Layer 4 of a small transformer language model trained on English Wikipedia (8 layers, counted from 0, width 64).
A neuron's activation on a vector x is SiLU(gate . x) times (in . x), where the dot is the dot product.
The model reads these tokens: "ander" " B" "og" "om" "az" " was" " appointed" " act" "ing" " G" "overnor" " of" " B" "ry" "ans" "k" " Ob" "l" "ast" " in" " September" " 201"

The vector x that enters this layer's MLP at each token. A number n stands for (n - 500) times 0.0099.
0 "ander": 324 463 441 287 361 560 536 408 379 535 467 558 487 537 459 659 509 469 594 511 426 637 491 381 678 337 528 720 713 480 597 468 378 373 432 380 435 469 533 472 439 564 736 542 565 522 361 568 716 471 565 467 324 361 462 627 381 680 517 450 695 467 536 454
1 " B": 222 394 449 562 441 473 261 322 472 531 465 533 372 578 565 574 419 557 644 546 488 413 439 424 429 456 558 591 554 562 518 356 508 405 192 344 594 500 356 586 416 492 630 363 522 527 498 551 635 436 442 484 497 591 335 584 213 597 793 474 518 614 540 575
2 "og": 380 574 426 666 377 422 486 368 617 627 475 439 610 375 324 594 279 465 477 385 488 408 684 314 416 476 445 629 538 595 559 452 412 583 530 478 321 453 433 583 441 530 354 441 561 510 674 507 436 636 518 552 616 746 146 522 559 575 456 521 755 573 318 500
3 "om": 249 450 521 500 534 561 491 424 526 669 488 308 519 547 402 681 369 550 531 540 576 427 636 495 440 456 630 579 467 457 451 546 453 442 385 313 386 549 556 434 539 502 616 491 453 578 718 584 584 519 657 672 324 696 25 398 421 491 279 519 642 551 388 501
4 "az": 318 301 485 499 386 457 511 514 651 468 368 466 516 408 576 630 467 366 369 613 461 608 546 363 453 434 445 679 413 527 528 493 529 455 296 369 677 324 290 409 527 531 593 484 435 446 534 581 592 553 631 683 367 640 59 597 589 553 502 474 502 396 553 490
5 " was": 327 383 373 621 337 609 494 567 335 684 503 381 670 524 358 646 402 390 486 701 616 658 443 499 524 409 474 509 515 625 410 514 313 428 567 575 549 380 376 602 514 615 442 409 591 202 346 448 613 383 443 612 483 434 365 581 645 410 577 439 407 552 592 603
6 " appointed": 374 455 219 268 294 572 571 632 377 475 497 384 721 531 413 638 457 568 386 475 489 506 355 625 584 472 390 470 702 533 420 471 529 533 652 661 589 477 398 389 347 473 376 425 523 507 465 548 669 549 397 394 325 504 385 659 360 581 692 400 519 526 546 601
7 " act": 461 512 387 443 445 545 630 543 487 624 487 478 661 647 560 674 472 518 523 540 497 577 585 504 409 448 324 665 506 658 487 462 472 656 777 517 494 378 355 500 499 543 530 619 814 697 416 491 623 595 514 489 271 550 400 836 346 522 688 506 564 537 489 467
8 "ing": 471 372 525 293 381 571 536 460 448 522 579 321 600 552 370 441 391 422 337 356 666 650 495 427 715 419 630 645 647 492 241 546 525 524 526 554 569 540 439 426 312 605 501 668 641 586 596 528 670 607 630 460 541 489 542 507 274 452 588 486 345 454 502 469
9 " G": 272 346 497 534 386 450 395 449 496 468 496 618 486 407 381 504 370 496 822 388 404 575 439 507 412 399 451 489 502 528 628 261 666 600 399 400 603 577 405 349 489 554 292 481 564 447 644 462 542 363 568 453 508 669 242 618 168 552 681 556 482 417 435 572
10 "overnor": 256 447 248 366 313 606 478 541 326 441 423 307 631 612 423 555 424 520 586 479 404 480 425 396 532 382 384 706 662 478 451 403 614 496 596 510 314 455 711 286 348 500 705 475 531 380 635 389 616 447 605 455 582 442 319 611 417 414 562 405 511 562 406 495
11 " of": 412 607 612 652 326 561 484 619 326 554 446 512 762 605 439 384 535 357 526 374 707 478 347 447 537 630 492 500 681 434 417 462 549 473 565 652 560 344 508 411 380 543 604 396 554 427 446 661 709 457 435 448 483 486 455 353 537 598 511 423 387 513 588 532
12 " B": 272 353 435 678 423 474 216 308 470 515 470 450 461 589 627 486 430 554 646 557 518 411 348 434 398 432 541 552 497 566 469 304 550 458 298 388 588 473 351 465 380 431 538 393 591 463 632 475 610 414 498 449 556 561 286 676 284 560 716 428 351 619 529 600
13 "ry": 501 565 259 730 479 385 451 395 591 601 528 558 664 498 657 631 574 467 649 586 584 405 507 562 657 390 522 397 573 504 675 307 555 610 549 505 237 318 482 461 416 563 400 647 405 421 392 341 435 513 564 502 494 760 336 531 542 605 545 572 782 382 529 481
14 "ans": 416 490 377 545 503 537 345 475 528 567 513 396 588 306 591 670 521 490 551 607 536 677 475 460 582 540 706 709 608 644 496 485 505 392 347 292 548 294 550 522 574 582 576 700 586 501 652 422 480 715 554 671 240 531 211 538 356 517 658 566 545 502 605 511
15 "k": 349 403 357 467 513 506 328 378 495 597 398 617 603 590 532 531 368 388 482 546 500 539 409 550 524 463 537 436 630 687 495 506 436 544 327 342 552 348 461 498 492 484 633 616 451 384 739 457 497 444 692 604 348 547 73 482 302 691 514 487 486 340 608 660
16 " Ob": 181 600 430 577 418 528 556 438 617 556 504 502 464 596 586 601 530 463 591 664 633 378 568 549 339 472 485 590 249 459 470 390 367 596 288 537 331 550 492 470 376 516 548 463 460 305 553 483 574 433 458 331 328 632 250 716 634 620 479 220 487 478 466 455
17 "l": 465 610 580 613 491 537 382 782 541 430 471 393 685 282 598 401 467 429 660 612 455 399 404 548 518 560 338 501 579 321 687 551 618 502 244 539 474 528 562 701 414 422 359 480 515 471 603 460 523 326 725 459 577 384 449 542 284 416 520 576 554 447 495 332
18 "ast": 330 522 539 601 390 605 571 569 540 537 484 378 620 523 634 642 502 438 534 576 581 384 704 589 498 327 512 529 654 402 529 464 411 483 514 407 607 500 299 558 502 457 685 492 560 465 718 550 715 375 760 644 427 447 277 630 522 539 369 633 666 634 571 541
19 " in": 455 626 439 662 337 506 512 577 423 497 507 470 587 594 486 374 463 358 537 447 606 526 457 570 572 501 457 521 609 442 300 391 564 427 537 626 475 388 481 343 428 542 544 467 589 282 313 650 802 533 363 580 391 381 516 509 563 551 391 407 363 433 613 430
20 " September": 440 502 305 481 555 373 459 409 418 767 471 339 515 471 549 515 402 494 664 518 479 384 609 670 568 607 359 763 728 393 312 447 520 454 627 509 704 295 423 454 467 494 429 643 554 559 471 577 724 422 661 553 592 463 513 592 439 454 528 409 357 501 555 459
21 " 201": 468 446 261 540 486 676 533 274 403 758 412 259 555 504 580 530 391 366 482 364 532 569 498 633 556 562 423 606 771 387 398 495 645 502 663 532 641 449 458 556 483 523 534 381 799 459 604 591 571 534 589 420 401 260 569 595 410 478 307 342 468 443 489 486

Each question shows the input weights of one neuron of the MLP. A number n stands for (n - 500) times 0.002.

n86 gate: 458 468 581 618 578 520 762 659 519 517 328 327 460 657 428 340 421 381 414 441 467 470 506 636 700 696 494 563 429 400 524 595 441 471 613 534 617 562 494 612 420 380 471 388 476 678 374 603 470 573 578 449 412 446 543 593 404 586 551 674 469 453 590 513
n86 in: 430 473 452 435 472 460 754 554 545 538 395 245 640 738 498 494 381 453 555 551 533 606 621 463 468 516 463 651 500 499 511 446 286 465 644 438 512 510 456 445 614 238 311 545 461 505 390 621 514 585 566 457 299 544 547 457 523 576 527 461 501 523 490 491
On which token does it fire most, and how strongly? 7 " act", at about 6.8

n16 gate: 376 427 484 514 506 474 520 591 357 518 553 464 559 471 407 528 565 402 448 495 421 318 606 631 523 435 516 708 482 493 506 445 307 634 491 675 726 632 640 398 417 357 495 468 571 475 400 551 586 538 571 503 564 443 623 522 588 352 539 578 390 402 614 471
n16 in: 400 675 576 451 486 285 437 482 471 499 479 428 462 662 462 610 579 508 375 456 566 549 441 415 408 567 492 444 502 556 513 609 498 590 582 583 507 274 340 414 610 599 379 700 528 488 511 483 362 482 382 403 374 500 552 501 462 443 400 456 569 444 518 580
It fires most on token 6 " appointed"

n59 gate: 425 414 558 458 521 601 545 535 487 377 478 526 516 560 668 426 477 523 185 316 538 549 392 459 708 458 470 487 473 511 440 565 274 489 854 678 699 412 527 318 579 440 410 546 456 698 348 609 492 391 534 499 448 209 533 535 598 532 466 335 591 367 486 545
n59 in: 529 492 636 512 533 407 407 476 474 406 327 354 345 495 600 530 458 342 673 567 490 771 419 469 485 542 542 520 449 451 630 686 526 237 504 513 549 673 517 582 488 561 290 671 630 534 539 485 392 455 525 386 326 351 527 532 453 550 390 454 415 507 346 607
On which token does it fire most, and how strongly? 21 " 201", at about 5.2

n150 gate: 446 393 681 385 385 490 499 535 608 567 553 447 480 457 484 504 517 444 226 507 432 574 695 600 613 321 560 472 372 599 560 686 216 446 573 432 594 599 573 433 664 444 516 364 578 618 486 357 416 528 451 657 595 391 416 448 655 462 538 499 527 452 379 593
n150 in: 467 440 709 541 393 357 402 665 565 493 618 509 397 468 534 529 529 342 417 626 602 497 600 552 580 465 580 590 410 631 571 444 575 460 446 477 346 516 349 393 668 695 374 445 449 603 387 634 451 662 537 369 686 520 516 522 528 462 385 349 531 544 666 632
It fires most on token 4 "az"

n81 gate: 678 409 436 641 588 429 632 571 656 395 454 356 596 478 752 538 338 449 371 490 461 593 464 561 369 498 551 580 377 629 497 754 491 451 510 613 431 585 532 515 442 506 574 529 237 564 507 608 468 524 526 553 523 541 403 501 611 515 506 597 504 302 410 643
n81 in: 473 450 477 472 583 586 465 466 362 431 444 646 606 443 532 479 438 426 615 498 496 546 619 432 565 354 540 528 504 488 406 482 415 462 407 367 411 535 533 359 587 491 427 500 513 637 462 352 497 532 651 579 505 510 468 546 645 466 454 737 618 360 527 673
Its three highest activations, in order, are on tokens 4 "az", 3 "om", 15 "k"

n9 gate: 307 519 810 411 606 528 639 549 567 415 242 377 489 506 404 630 567 380 412 376 599 520 534 517 434 537 559 538 517 454 500 640 401 442 461 551 902 563 610 453 640 497 542 377 486 588 427 308 464 496 562 587 497 440 607 390 589 520 570 546 558 401 509 483
n9 in: 433 237 541 501 592 492 409 564 577 503 350 494 367 417 620 590 515 523 584 315 423 455 527 410 412 383 647 473 339 556 538 795 484 424 501 526 597 386 404 535 520 388 228 336 573 552 585 339 542 552 497 469 597 522 531 506 579 419 367 611 487 450 339 552
On which token does it fire most, and how strongly? 4 "az", at about 2.5

n175 gate: 337 500 515 588 674 527 630 447 595 238 513 432 535 543 522 369 632 555 476 339 409 514 584 664 467 526 477 581 671 479 429 385 246 457 378 484 667 514 517 583 556 634 618 413 371 688 262 254 638 557 368 389 712 443 603 415 564 398 551 490 706 584 331 420
n175 in: 435 459 467 515 570 444 393 517 329 344 570 333 457 559 488 253 526 456 372 524 442 565 599 369 584 517 691 494 549 528 633 504 282 345 428 464 537 533 543 465 734 405 549 345 414 799 430 458 598 581 512 339 550 519 599 390 568 581 733 491 651 572 401 449
On which token does it fire most, and how strongly? 1 " B", at about 1.4

n20 gate: 361 404 563 380 700 516 491 526 566 401 506 626 320 489 317 461 488 610 563 516 443 708 403 579 474 519 446 434 634 457 289 574 395 563 545 620 674 539 379 457 554 589 515 526 406 475 323 540 457 474 328 608 679 462 648 330 674 486 264 541 381 332 712 486
n20 in: 527 434 463 358 573 656 446 477 358 583 391 539 259 576 316 610 552 389 710 416 466 709 378 357 494 336 486 648 580 476 519 399 373 552 489 445 422 514 342 516 515 452 644 239 571 696 413 333 543 429 516 444 224 508 429 471 457 662 584 541 599 371 772 462
On which token does it fire most, and how strongly? 5 " was", at about 1.3

n117 gate: 596 408 546 466 531 494 347 478 602 373 547 660 590 454 376 643 340 517 599 440 424 352 557 484 615 541 373 395 448 583 430 397 350 581 639 418 538 420 697 551 615 566 637 541 417 553 396 588 461 480 303 463 778 375 557 335 459 574 487 325 448 449 387 537
n117 in: 413 655 528 387 567 450 439 486 431 591 320 387 572 387 645 582 585 452 375 547 506 411 410 380 438 393 606 585 535 559 495 518 573 470 472 835 563 713 297 384 435 480 424 449 505 571 517 656 537 425 412 646 461 511 456 410 573 437 476 678 389 401 602 584
On which token does it fire most, and how strongly? 13 "ry", at about 0.39

n181 gate: 335 561 497 590 588 471 712 429 642 444 443 458 427 519 576 419 512 528 444 509 515 523 716 427 500 615 562 408 481 707 353 587 519 472 457 511 590 540 470 475 462 457 528 545 517 559 462 549 559 298 442 419 508 528 327 600 628 481 623 575 371 593 268 368
n181 in: 463 579 586 543 674 459 486 463 455 408 501 363 555 505 478 487 495 376 464 355 450 570 457 458 480 520 755 479 515 535 652 441 467 469 557 550 491 469 363 405 700 518 473 492 435 557 501 276 530 509 587 635 486 407 334 583 579 623 621 580 547 523 569 634
It fires most on token 4 "az"

n134 gate: 600 492 381 400 360 477 577 569 411 357 499 522 472 421 370 514 534 530 588 480 369 570 507 413 581 591 456 514 501 473 534 469 644 426 571 454 428 504 547 494 448 355 565 484 613 519 416 506 461 520 434 449 664 552 523 429 487 389 432 527 704 689 554 484
n134 in: 397 559 430 396 474 624 434 368 367 538 418 422 623 416 543 611 466 343 414 597 517 621 576 481 416 415 454 649 546 476 444 595 505 594 656 439 502 511 571 293 641 410 396 600 588 471 622 436 553 451 562 448 447 285 217 615 511 570 571 464 448 408 452 657
It fires most on token 10 "overnor"

n24 gate: 544 353 589 649 537 516 482 688 489 496 449 776 537 469 563 537 608 624 561 468 309 530 386 589 483 557 463 571 461 570 632 466 399 518 404 478 339 542 680 474 352 665 621 484 619 500 443 331 345 592 407 539 564 424 444 487 637 372 392 428 691 669 472 415
n24 in: 653 343 728 525 446 482 455 550 472 600 659 575 559 451 546 461 499 372 380 705 402 529 569 430 453 541 363 643 532 540 518 653 522 582 528 446 461 357 496 459 365 414 451 625 547 425 422 232 467 690 440 432 430 411 542 590 364 585 563 360 486 674 605 456
On which two tokens does it fire most, strongest first? 3 "om", 17 "l"

n93 gate: 385 393 596 489 566 625 432 521 811 506 496 608 371 395 393 533 445 617 380 524 666 297 550 522 513 468 304 378 502 530 386 410 494 647 563 806 604 518 509 441 453 511 551 440 612 662 456 382 514 370 490 329 524 344 538 649 547 181 484 415 578 437 497 572
n93 in: 607 548 383 493 540 328 560 586 280 300 407 463 544 397 479 652 509 579 436 354 511 583 674 385 505 390 441 545 494 456 549 538 361 356 400 440 499 425 419 474 502 550 457 460 456 475 614 517 641 623 449 539 504 540 464 496 360 630 618 579 411 613 574 443
On which two tokens does it fire most, strongest first? 6 " appointed", 7 " act"

n96 gate: 553 616 464 394 591 507 506 620 644 575 442 482 439 510 446 556 557 590 474 564 297 437 408 590 562 608 554 378 468 423 580 456 485 548 539 587 525 471 790 642 689 581 678 548 539 699 350 576 614 298 589 577 483 518 474 631 611 406 518 519 380 512 570 639
n96 in: 485 629 562 246 611 374 373 605 512 591 396 604 489 514 451 704 487 480 475 505 455 532 427 528 549 337 470 527 474 203 482 538 615 542 558 471 470 391 598 464 528 689 450 508 567 645 499 568 587 460 718 476 384 495 483 584 477 499 529 547 542 636 624 639
On which two tokens does it fire most, strongest first? 20 " September", 7 " act"